Layer 5 of a small transformer language model trained on English Wikipedia (11 layers, counted from 0, width 64).
A neuron adds its activation times its output weights to the MLP's output. To switch it off is to set its activation to zero at one token and run the rest of the model.

Output weights of the MLP neurons that the questions are about. A number n stands for n times 0.0061.
n12: 37 14 -12 7 4 23 28 -18 13 -12 22 -10 8 2 6 -12 23 -39 19 14 22 5 -25 -36 6 -29 -2 25 -25 -5 36 14 -24 17 -58 -32 24 5 36 -11 12 -4 1 44 87 -1 -8 30 -29 26 -8 -51 17 -48 32 5 -33 -49 -15 10 -38 -3 -6 26
n41: -13 -37 34 34 45 2 0 26 -5 11 -12 22 -13 13 -15 14 -10 19 -6 -23 -24 -21 2 29 -27 -29 -11 4 33 33 5 27 -7 12 0 25 38 17 -15 10 0 -16 12 -3 32 24 19 -27 -4 -45 9 -8 4 18 -25 -11 15 31 -16 -17 -54 -40 -1 -21
n54: -16 -37 -22 22 -15 5 -71 -31 10 14 -8 -10 20 7 -41 -20 -10 -11 77 8 -1 -11 1 19 24 -8 -11 -22 -23 22 2 7 -38 34 6 28 14 0 1 -4 5 50 1 44 27 29 -47 -10 24 -21 -19 1 5 -17 -43 23 7 -7 3 37 30 27 8 3
n80: -6 19 -16 35 -21 -4 8 1 20 45 24 -41 -18 14 24 28 37 1 -4 -95 -1 -12 -15 -6 19 8 -23 0 -46 -13 9 32 13 23 4 15 17 -33 53 -4 -9 43 7 -4 -37 12 -22 6 3 -34 -37 -5 -15 14 -8 35 -21 2 -25 20 -3 -76 32 22
n81: 20 -33 -22 -18 30 -28 -32 28 -36 -13 8 8 18 -76 18 4 5 3 -13 15 19 -34 -24 12 16 -13 23 -23 9 -4 -25 27 -8 -11 -12 -12 -4 -2 41 -40 -20 -41 23 49 11 21 -12 -32 -24 20 -5 -37 2 -18 22 -16 16 -9 -27 -1 30 -63 16 19
n82: 16 -28 57 -9 28 6 -9 4 22 37 -27 21 -6 -13 -28 -2 -19 10 -15 2 51 -31 29 -29 -10 5 -15 -1 6 18 11 17 44 -33 47 33 30 -12 -16 9 2 39 35 4 4 27 23 -14 -6 37 56 -32 15 -31 40 -20 48 17 -3 -12 10 -54 -10 6
n84: 12 -42 13 -26 -7 -35 22 16 -14 16 -4 -1 -29 14 -19 24 -2 47 -51 20 8 4 27 17 -4 -2 8 18 -9 -22 11 -44 17 -19 6 76 13 18 -36 11 47 -13 8 1 -32 -7 5 34 -37 40 -4 -3 -12 4 -11 -48 -29 5 -7 28 50 -31 -37 28
n126: 16 -38 -37 39 -12 -7 31 -32 -51 -20 48 -3 -23 -10 -29 36 -65 -3 17 -27 -47 -11 -21 6 -19 16 5 19 20 13 13 26 -34 23 0 -39 13 -14 32 11 -18 -6 28 -31 48 -41 -12 -15 20 14 4 75 11 -19 37 -11 -31 18 -7 28 2 12 1 -11
n142: -22 17 -21 -10 -26 -16 28 28 -2 -4 15 -45 -50 -6 -7 19 -22 -5 48 -2 -18 5 -14 25 -38 3 -20 4 -3 -3 9 10 -41 -31 9 22 22 8 -21 -10 15 39 -6 18 -63 4 8 -22 -45 -23 8 18 -39 -22 -38 2 -19 -1 -33 11 -28 -63 -6 -7
n146: -24 -34 -17 32 68 3 -11 -3 -16 -6 2 -16 -11 -1 14 -31 1 -15 4 11 -46 -11 38 15 -11 -20 -24 -8 -2 -32 4 22 32 -9 -27 68 34 46 -28 -20 -16 11 1 -25 -29 -28 15 -7 -2 -23 31 -29 -16 -38 -35 24 3 6 -17 37 17 1 0 -48
n151: -4 -2 -38 53 32 -19 -12 -1 40 -3 -39 -43 10 -19 -26 14 -1 -15 -26 -5 -3 3 -34 19 -12 -34 10 7 -34 -12 23 -35 -1 46 -43 -8 21 10 17 47 -9 30 5 38 37 -9 -50 27 -29 4 24 28 3 -15 23 25 0 7 21 33 24 4 24 -59
n162: 27 -32 20 14 46 12 12 -2 -17 -41 -41 9 2 20 21 41 16 43 -3 -20 -14 6 -49 -42 -7 -20 -41 -34 7 -3 13 7 21 37 24 -15 -16 24 44 19 -23 -1 5 -25 -28 3 5 52 2 24 19 -30 7 -10 6 -3 1 -39 28 31 -18 -6 28 -39
n165: -5 21 -12 -12 4 -17 -18 -34 0 -27 12 0 24 7 5 9 -9 -11 13 1 29 14 12 -24 -22 -20 -48 -11 25 3 0 29 -29 48 15 23 1 45 93 14 52 -22 -18 7 14 1 -11 -6 22 -6 -52 -40 1 36 -28 -10 9 36 -11 12 16 27 15 -13
n184: 21 32 6 -14 -12 2 13 -2 -24 -45 35 -8 -26 -39 -27 -14 -21 12 -24 -28 -56 -37 1 -18 7 -33 26 -3 10 -17 25 32 -26 -45 18 13 8 34 9 10 36 -4 23 -16 -86 -3 0 -40 8 4 51 24 7 -12 28 10 10 25 35 21 -6 -28 1 13
n187: 13 -10 -29 30 -46 -42 -56 8 -13 42 12 24 27 22 -28 -31 21 34 -21 -10 -11 3 -55 4 -62 -31 21 11 -21 5 -21 10 -10 -31 18 -12 -33 -18 0 -7 19 30 -8 -14 -13 -21 -2 -13 -20 -9 30 -2 0 5 -3 -20 -27 -6 4 63 12 40 -54 -18
n191: -22 -34 -25 -23 4 26 18 33 -22 1 15 -8 7 4 23 14 -2 51 10 6 -9 -51 8 -9 -17 -19 -7 -33 -18 -32 -9 18 19 -56 32 20 -45 -52 6 15 22 -26 35 -35 44 21 -26 -10 15 2 31 10 22 -1 -15 38 2 11 -20 13 15 59 -8 13

Each question names a token from some text and the token that comes next. It shows the activations a of the neurons there, in the order above. A number n stands for n times 0.053.

Then comes g, the gradient of the next token's log-probability with respect to the MLP's output, scaled to length 1. A neuron's effect is roughly proportional to its activation times (output weights . g). A number n stands for n times 0.005.

" up", then "s"
a: -4 -4 -6 -25 -3 -1 -7 0 -1 -1 2 10 0 23 5 4
g: -35 17 -3 -16 -21 -12 25 -8 34 -11 -5 17 -4 22 22 -39 8 59 -7 -36 13 -33 3 8 19 19 -11 -35 -35 -3 62 -9 -44 -24 4 9 2 -27 37 -48 -12 28 1 -17 -28 -7 37 -43 11 -20 -24 -9 -18 -61 6 -2 10 23 -2 3 -35 0 -7 9
Which neuron, switched off, raises the next token's probability most? n80

"us", then " is"
a: -3 4 -5 -4 -8 0 46 6 -12 6 -6 -7 -1 6 3 9
g: -30 22 -13 0 -3 74 12 -33 -24 36 -12 -46 -24 -9 19 1 -39 50 0 5 8 28 -11 36 -3 2 3 -14 -20 65 5 33 -35 -7 32 12 -17 -38 -14 -12 4 -7 -29 -17 32 -7 -7 -49 -52 5 30 7 9 -2 -7 6 6 -4 1 12 20 3 17 -16
Which neuron, switched off, raises the next token's probability most? n84

" by", then " the"
a: -11 40 -1 -3 3 9 0 -1 11 -16 1 6 2 1 1 4
g: 27 -67 19 1 59 38 -7 10 -16 -9 -6 -21 -22 24 27 14 31 -12 -22 -30 5 -22 -7 -31 -13 -9 -14 14 18 -44 14 38 40 23 -41 -12 1 17 7 -2 -30 9 -2 1 36 45 -32 -22 -11 -5 16 26 -4 30 15 40 0 9 -21 -44 -12 14 -30 17
Switching off which neuron hurts the next token most? n41

" t", then "ell"
a: 18 -4 3 -4 -3 0 -2 2 5 6 1 -4 -7 -4 -2 2
g: -6 -19 -14 -26 -16 21 19 -39 -15 1 33 17 20 16 46 -14 -63 -20 -56 -39 15 2 -22 -39 -15 -7 13 18 13 -47 18 14 34 27 26 -16 -22 20 2 -14 -16 -14 -2 24 10 44 18 1 25 -5 -40 -46 12 10 -3 -3 -39 16 -22 -25 33 -4 26 -3
Which neuron, switched off, raises the next token's probability most? n165

"c", then "ates"
a: 0 23 -9 -2 1 -1 -15 -2 -3 15 -5 -2 6 7 -17 2
g: 8 4 -1 25 19 22 -16 -44 3 -5 5 9 2 4 -2 36 21 -30 -15 -2 -47 -14 39 -43 16 -13 18 46 -17 -28 10 -9 3 -39 -28 -7 18 -4 -17 6 -17 -32 -8 17 -12 30 21 24 -19 -3 -38 12 -10 -5 9 -16 8 -50 90 19 49 -5 -9 20
Switching off which neuron hurts the next token most? n187

"ble", then "ms"
a: -3 -5 16 3 54 -7 8 0 -8 0 0 0 1 2 4 1
g: 30 -40 -30 -35 -33 45 -21 -37 -3 -26 24 9 20 -30 -1 -39 -37 14 35 4 -23 18 9 -40 14 20 9 -4 -23 10 3 29 -3 -30 -58 20 24 18 24 -12 -15 -1 -16 20 -26 26 15 -9 6 -28 3 3 30 -6 26 -12 -21 4 14 13 51 -30 25 47
Which two neurons, each switched off alone, lower its probability most, in order? n81, n54

" S", then "iver"
a: 18 1 3 0 -1 -7 -1 0 -1 -4 0 1 13 -3 -2 3
g: -12 8 -47 30 28 -34 -1 -34 -7 14 18 27 40 5 -28 28 27 41 8 11 18 -4 41 18 44 16 -27 -2 23 16 -10 -16 -29 9 16 -36 31 23 -2 23 2 -7 33 22 -47 -45 -2 25 1 7 -10 31 -44 0 -43 11 44 6 2 30 -18 21 14 15
Switching off which neuron hurts the next token most? n165

"ether", then " in"
a: -9 -2 -5 -10 -4 -6 -6 1 -4 -3 0 2 -7 -19 -91 8
g: -11 23 -51 35 29 -2 26 -20 39 -5 45 2 -22 11 26 -16 -15 -24 -32 13 -22 -41 26 33 -10 27 37 31 -16 -22 -12 -18 -11 37 -34 28 -14 -54 -13 32 -25 -1 15 -23 25 -17 -14 20 20 -12 13 19 7 22 -6 -29 38 -9 -3 -20 33 -15 31 -32
Switching off which neuron hurts the next token most? n187

" a", then " comp"
a: 4 0 -3 2 27 1 2 0 2 1 -2 7 0 -5 -4 1
g: 7 -11 27 14 21 -12 -56 10 18 -8 16 10 -3 -20 32 3 -5 61 58 6 -31 42 14 27 -25 1 -10 20 -16 -9 36 15 17 -1 2 -15 -4 -22 -32 15 -33 -37 5 -60 -9 -10 -29 14 7 -40 21 28 7 -14 46 -1 2 -29 -24 1 -36 -17 -9 -32
Which neuron, switched off, raises the next token's probability most? n81

"as", then "im"
a: 1 -3 1 1 -5 14 -5 15 -3 -6 2 11 -8 3 1 1
g: -50 -5 13 28 14 3 -18 9 -14 -2 30 -42 -4 -14 -5 26 13 4 -2 -1 20 -17 14 -37 28 -15 35 -37 5 45 -18 -23 2 -20 -6 -25 -28 -40 -26 16 10 18 -48 9 6 -28 13 -12 2 30 -7 14 -42 -2 -17 -21 29 33 -35 74 1 5 -50 -3
Which neuron, switched off, raises the next token's probability most? n162

" the", then " b"
a: -2 0 8 0 -1 -23 6 -10 -11 1 -7 -1 -4 1 -4 1
g: 39 -8 -40 -38 -10 2 27 -39 2 -2 -29 26 -1 -4 -1 6 26 -14 -7 30 -11 -17 21 22 -20 -23 17 29 -13 5 -3 13 50 -15 62 28 -11 -19 4 15 -19 41 4 29 23 -38 -5 -11 -56 1 2 36 -15 57 -14 27 3 8 23 -1 40 -2 -1 -42
Which neuron, switched off, raises the next token's probability most? n82

" K", then "l"
a: 4 0 1 -2 0 11 -1 6 0 -9 5 0 -4 -5 -1 -6
g: 8 -22 -6 2 -6 -67 -11 -17 6 -18 13 45 -4 6 -27 -8 28 -12 -29 32 -28 12 7 17 -10 -6 9 17 -26 23 33 -10 -38 -32 38 -54 29 27 2 -20 12 -23 3 -8 -8 20 -2 -20 10 14 -26 42 41 6 37 -6 -29 -7 68 -2 36 12 31 5
Switching off which neuron hurts the next token most? n146

"om", then "eth"
a: -3 -1 -4 -2 -4 3 -3 12 18 -3 2 14 1 93 0 -3
g: 46 16 -43 -9 -20 -15 -13 1 4 -2 -31 -9 12 -19 -24 -29 15 24 72 -9 -13 -7 6 17 19 17 15 11 9 0 -50 -17 37 9 -36 43 45 5 26 -4 -3 16 -6 27 41 47 -11 -34 39 -28 -25 -1 10 26 20 -4 -23 -1 -51 -5 -19 -12 -5 5
Which neuron, switched off, raises the next token's probability most? n184

" building", then " of"
a: -5 0 0 2 -9 1 -1 -10 -2 -1 0 -1 2 -45 1 -8
g: -23 -24 -45 7 -2 -3 41 7 12 0 -27 25 18 13 -7 -32 22 27 37 -9 0 7 -39 -58 35 -24 -11 46 -31 -27 -22 16 -2 10 -5 -4 -38 -2 9 6 12 -6 -28 -5 28 3 7 48 -31 10 -24 6 12 -45 32 21 2 -9 23 -57 -20 20 9 -44
Switching off which neuron hurts the next token most? n184

" |", then " 2"
a: 2 1 3 0 -7 -4 0 2 -16 -1 0 12 12 1 -11 6
g: -11 -6 7 21 51 -22 57 -31 -13 3 48 -12 -12 -3 45 29 46 -7 6 36 4 -17 -28 -49 7 11 30 -11 13 -10 34 9 22 -18 -6 24 20 39 15 29 20 9 62 2 -1 -17 -11 53 8 28 7 -2 20 10 26 -14 -23 14 19 5 -23 1 -30 4
Switching off which neuron hurts the next token most? n162

"art", then "a"
a: -6 -18 0 -6 -44 3 7 5 -4 2 -1 -2 -9 2 4 0
g: -2 -40 -6 45 1 -27 20 -10 47 23 9 -24 4 -6 -1 -7 -36 19 13 -32 -45 -28 -28 16 36 0 -58 23 -14 -22 30 12 56 -4 9 19 40 10 -20 -39 1 8 -1 45 32 -10 21 -11 17 6 -12 39 -12 -16 22 10 -9 24 -6 35 23 -15 -10 -34
Which neuron, switched off, raises the next token's probability most? n41

"oin", then "ed"
a: -8 -7 0 2 -7 3 -6 6 1 -2 41 -7 -6 2 -6 0
g: 5 -38 51 -1 10 -28 23 -30 7 24 -19 37 -20 -5 20 13 -15 -4 43 30 -18 4 22 -13 -15 -25 -13 31 19 -14 9 5 43 23 46 0 8 17 8 -6 5 43 -16 19 -15 8 -1 31 -60 7 -9 -15 -52 -64 25 11 16 -38 -4 -38 7 -14 4 -9
Which neuron, switched off, raises the next token's probability most? n162

"ever", then " t"
a: -4 0 -5 0 0 -1 -6 0 4 1 -9 6 1 -1 -1 -5
g: 13 -56 7 -10 -13 -20 -45 -11 -22 -8 -7 -4 -7 -6 -30 2 1 13 -33 -32 1 -16 51 20 10 16 -48 18 2 16 37 -2 58 37 40 -7 23 -3 7 31 -38 -25 3 9 -15 4 -7 48 43 3 7 1 -44 -2 -3 31 19 31 14 30 32 -7 -15 31
Switching off which neuron hurts the next token most? n12

" vill", then "ag"
a: -6 -1 2 -11 -4 -13 2 -1 -2 -2 -1 -3 2 -1 -9 -2
g: 28 15 31 -17 1 13 -6 4 1 -18 -4 -12 -3 15 -22 -19 3 24 -35 33 10 19 -21 14 -43 9 57 34 30 -21 16 -34 -3 15 57 2 -2 -18 -30 45 -8 18 -5 -30 -34 22 33 -9 -21 27 -39 -17 -50 13 30 24 1 -14 20 -9 48 16 19 35
Switching off which neuron hurts the next token most? n80

"ished", then " from"
a: -12 -2 1 1 -44 -23 -11 -7 -5 7 -10 -1 0 -3 -76 6
g: -5 45 -2 5 -26 -10 -12 15 -7 -24 40 39 -8 -14 16 -34 -9 -65 19 -17 17 28 1 -49 -18 38 7 17 -32 -13 40 6 25 -57 -18 -20 -15 14 -28 35 1 1 -22 -16 -5 -6 -17 25 -20 -14 -3 -6 -15 23 24 -21 -23 -47 -1 -31 -25 49 -3 16
Switching off which neuron hurts the next token most? n81

"b", then "ird"
a: 0 0 -10 -4 -8 2 -8 7 3 -1 55 -2 2 8 6 -7
g: 18 21 -14 3 -28 35 -21 -35 63 21 -19 -7 23 -21 15 17 26 -42 14 24 0 7 -41 29 27 29 -5 -31 -22 56 -18 -20 10 -10 -25 13 44 -10 -13 37 -13 -8 4 5 -9 28 -43 56 -13 39 -17 14 -17 18 -20 10 -25 -16 7 14 9 -26 -18 -17
Switching off which neuron hurts the next token most? n151

"ird", then " has"
a: 37 -4 -16 -5 -32 5 -2 -3 1 1 1 -3 3 4 7 -2
g: 4 50 11 -4 -25 -22 0 -32 -3 15 -5 26 1 -7 -9 19 31 -6 -14 -12 26 18 35 30 -5 -27 1 36 3 11 -6 28 5 21 -21 -18 -23 6 0 27 4 -68 -28 -26 17 18 11 43 -5 -17 1 -56 -30 -21 -6 -4 11 -58 -24 -12 -23 10 -44 59
Which two neurons, each switched off alone, lower its probability most, in order? n12, n54

" the", then " J"
a: -5 14 1 0 1 -16 3 -8 -3 -1 -4 -2 -1 -1 2 -1
g: -52 17 -26 0 -19 2 8 38 -6 6 -25 -58 18 28 4 9 -1 6 -40 12 8 -8 6 17 6 15 -53 -40 8 18 4 -47 -38 -19 16 -33 -27 -19 -4 0 19 -26 34 41 -18 32 28 14 28 15 -20 30 -25 -52 -15 -18 -12 18 -10 -39 -27 -2 -17 8
Switching off which neuron hurts the next token most? n82

"\n", then "==="
a: -3 -8 1 6 -7 -14 -53 5 40 17 10 5 -5 1 0 1
g: -42 26 -4 17 20 12 26 -7 48 7 -16 58 9 -15 -34 11 -24 2 57 -1 11 -4 34 -20 16 -37 -30 19 -12 -3 -10 22 -26 14 4 27 34 23 9 -7 14 -7 4 -18 -8 -2 -22 31 -2 -37 -42 -5 13 6 -3 -18 -72 0 9 57 29 -16 18 4
Which two neurons, each switched off alone, lower its probability most, in order? n142, n146

" L", then "am"
a: 6 3 -3 -8 -1 -2 -3 1 -1 -1 -4 -8 -5 -4 -2 3
g: 15 -40 31 -37 41 -32 5 -9 -22 0 -5 -10 -2 -7 -37 -17 6 -8 29 -14 34 -13 58 10 -20 -40 6 42 -13 9 -13 -62 -45 4 13 -35 -18 -63 -2 23 21 -11 31 -6 5 5 4 -40 -21 -19 31 -23 8 10 16 -33 10 13 12 24 3 16 7 -5
Switching off which neuron hurts the next token most? n80

"g", then "re"
a: 0 -7 0 3 -7 2 -6 9 0 -7 -1 -6 -6 3 3 2
g: 31 7 -20 25 -10 -17 -9 -43 45 -14 1 -15 23 -30 -54 -35 27 -28 22 -39 -14 18 -18 25 -1 34 -36 10 -45 -17 44 -5 -15 -32 -25 8 0 -15 -1 -3 -29 -23 3 -70 8 -9 -24 5 26 -28 -15 4 -12 -12 -13 32 -2 -47 0 7 22 -16 -17 -9
Which neuron, switched off, raises the next token's probability most? n146

"ed", then " but"
a: 2 -4 39 -6 -68 2 -7 -4 2 6 -10 0 -14 -2 -3 -1
g: -37 40 30 -23 -40 5 16 -21 13 -49 6 -27 -7 41 0 21 52 -23 12 7 -12 -7 27 25 -2 -35 -2 -19 44 -25 -12 12 6 59 47 -10 -16 7 5 -13 -24 8 -18 19 -5 12 34 19 -42 9 2 -15 41 3 15 -2 -9 -22 10 28 -50 21 -14 17
Switching off which neuron hurts the next token most? n81

"o", then " to"
a: -4 0 17 -7 -4 12 -5 1 0 10 7 5 -2 5 -1 -6
g: -28 29 -46 -12 37 -26 24 -1 -30 -26 5 3 -1 29 1 -40 40 35 -13 -25 9 -2 -7 -31 13 31 -27 -57 25 17 8 -12 34 -14 -49 8 -40 1 -17 30 20 2 18 38 9 -34 -19 -37 -19 -2 -1 39 20 -12 20 -9 -17 -22 -10 -20 27 21 -8 36
Switching off which neuron hurts the next token most? n80

" S", then "em"
a: 16 -1 5 -1 0 -5 -6 1 0 -4 0 -1 23 -10 1 2
g: -5 -7 37 19 -14 27 -26 -2 21 4 43 10 29 -2 16 9 -10 -25 19 18 32 39 68 -16 3 -10 38 7 10 32 14 -23 41 -6 25 14 34 -12 1 20 5 12 34 -10 11 -26 2 21 28 52 -6 1 36 30 0 3 49 9 -13 6 -73 -4 1 3
Switching off which neuron hurts the next token most? n184

" t", then "ry"
a: 5 -3 3 -5 -4 -1 -6 -1 1 9 3 -5 -8 -3 -1 0
g: 42 8 -59 -11 -41 -5 15 -6 -25 -16 1 5 -6 -32 -9 -18 20 -14 62 -3 -33 56 -21 18 -11 -4 -30 -1 -15 -15 -21 8 -71 -22 2 -22 -18 -8 15 -5 -13 10 37 22 12 -18 -6 -16 42 -15 -13 -4 -62 -20 31 3 -6 -8 21 19 -11 8 12 26
Switching off which neuron hurts the next token most? n84

"ose", then " who"
a: -1 0 -1 -2 -29 -1 1 -2 3 15 8 -7 0 -23 -2 -7
g: -27 35 -34 15 -24 15 28 -77 -31 -2 24 28 -28 -10 -2 -10 -10 -24 8 -28 7 -9 -32 49 17 -1 -29 49 -5 -5 -34 -11 5 16 24 -56 26 27 9 1 -6 -11 5 -4 -11 -24 20 25 9 11 34 -24 -12 -8 -16 -4 -20 21 13 40 3 -27 -45 -28
Which two neurons, each switched off alone, lower its probability most, in order? n81, n191

"amp", then "ir"
a: -1 -11 0 -4 11 2 -2 12 6 -10 0 0 2 0 2 22
g: -21 -2 13 14 -17 -12 -14 -62 -21 33 -4 28 26 23 -18 25 26 11 -19 -2 4 -24 -9 -23 10 -6 13 0 9 36 13 -88 49 34 -9 -25 9 -2 3 -11 6 -25 -8 16 16 -1 -48 52 33 10 0 -16 -56 -5 -17 -42 -7 -15 -12 21 9 -8 -11 -2
Switching off which neuron hurts the next token most? n146

" |", then "\n"
a: -7 -3 1 -5 2 -1 1 5 1 0 -13 -6 0 -3 1 -13
g: -2 35 -17 0 11 32 4 -9 16 20 15 -9 40 2 9 -5 8 -52 -23 3 -43 -2 13 -25 2 -27 -14 44 -1 40 1 27 -4 72 -11 -27 -57 -28 7 13 12 -4 -11 -41 -31 30 -21 -13 -10 -18 -5 -21 37 2 49 -19 3 -6 -23 0 -30 -29 -34 -17
Switching off which neuron hurts the next token most? n191

" The", then " loc"
a: -3 -1 -2 -2 -17 -2 0 -2 1 1 -2 -7 2 0 5 11
g: -23 -22 -37 35 18 6 16 -10 25 16 -16 -46 -27 1 15 -23 8 -10 -19 -6 -19 -8 8 -19 3 6 41 -8 -23 -9 5 48 5 -25 15 54 31 -29 -1 10 -16 23 -59 -3 -8 -42 -13 52 -8 8 -17 -17 -32 8 1 35 3 10 42 55 -31 -3 -15 33
Switching off which neuron hurts the next token most? n81

" are", then " go"
a: -6 -3 3 -22 0 2 -5 0 3 -7 -8 0 -7 1 8 0
g: 34 -7 -12 7 5 35 49 -3 -38 -26 41 19 4 29 2 -26 19 -18 -8 12 28 -4 16 -18 18 18 -20 -21 -29 -19 5 -38 -3 -5 71 16 20 70 22 25 -13 28 24 28 -22 -12 -25 34 -16 -1 7 -20 -14 9 -33 -29 -10 31 -6 -14 30 -5 9 33
Switching off which neuron hurts the next token most? n151

" in", then " M"
a: -3 17 -4 5 1 -30 -5 -5 11 -1 -1 1 0 0 -7 12
g: -59 16 -51 21 -7 22 -6 11 -8 3 4 2 32 9 -19 19 5 31 58 -10 42 16 -21 18 42 16 -3 -2 9 1 -11 5 -11 15 -9 -14 -15 -49 -34 35 0 2 -44 9 -30 16 19 35 44 -23 -2 -10 -2 -34 -24 -26 10 54 24 25 14 3 0 38
Which neuron, switched off, raises the next token's probability most? n41

"is", then " D"
a: -12 -1 6 0 4 -10 54 1 0 1 2 3 -7 5 3 -4
g: 6 -13 -16 16 -7 -29 -44 55 -20 0 -10 -4 -26 4 -23 25 -45 24 -3 -14 25 -15 -42 7 13 23 -39 19 -29 -5 -24 -4 21 21 15 -31 19 -6 -26 34 7 -4 10 43 -12 2 9 36 13 -49 55 -50 15 -25 -13 -18 21 2 38 -39 5 -27 1 10
Switching off which neuron hurts the next token most? n84

" two", then " are"
a: -9 -4 0 -18 -6 -2 4 0 -1 -3 -5 -3 0 -8 -10 -6
g: -8 23 -21 2 10 -19 -11 -36 -25 -9 86 11 14 -3 17 5 -9 -6 -29 -28 14 7 6 62 -6 1 27 5 -19 -15 17 54 11 -7 -25 18 -13 24 -17 8 6 -35 -23 13 -24 44 27 16 -6 -14 13 -31 46 -15 46 5 -27 34 -27 6 -20 20 -29 12
Which neuron, switched off, raises the next token's probability most? n184

" s", then "le"
a: 10 0 10 0 -4 -4 -8 -5 -9 1 -7 5 5 -9 3 3
g: 26 -20 -57 -4 -26 -49 6 5 -40 4 -42 -23 -5 12 -7 -10 -4 -34 18 -5 -3 1 14 -3 21 31 -10 -19 4 18 -21 2 -53 -1 31 18 7 -11 59 4 19 12 19 -33 43 1 -15 12 21 0 21 13 1 -24 49 -17 -12 17 29 65 27 -2 -30 19
Switching off which neuron hurts the next token most? n54

"A", then " local"
a: 6 -2 6 0 0 -9 0 11 -1 36 10 10 0 5 -37 -14
g: -21 -9 5 -5 4 -25 9 21 -7 2 -49 1 26 25 27 4 9 -19 -8 22 -2 -14 29 -17 23 -34 -5 16 -11 -16 27 34 50 -37 -39 40 -4 -22 -8 18 6 4 2 26 20 -16 -56 46 -55 -27 -3 -67 13 27 -17 18 -9 4 15 12 -16 8 -19 43
Switching off which neuron hurts the next token most? n146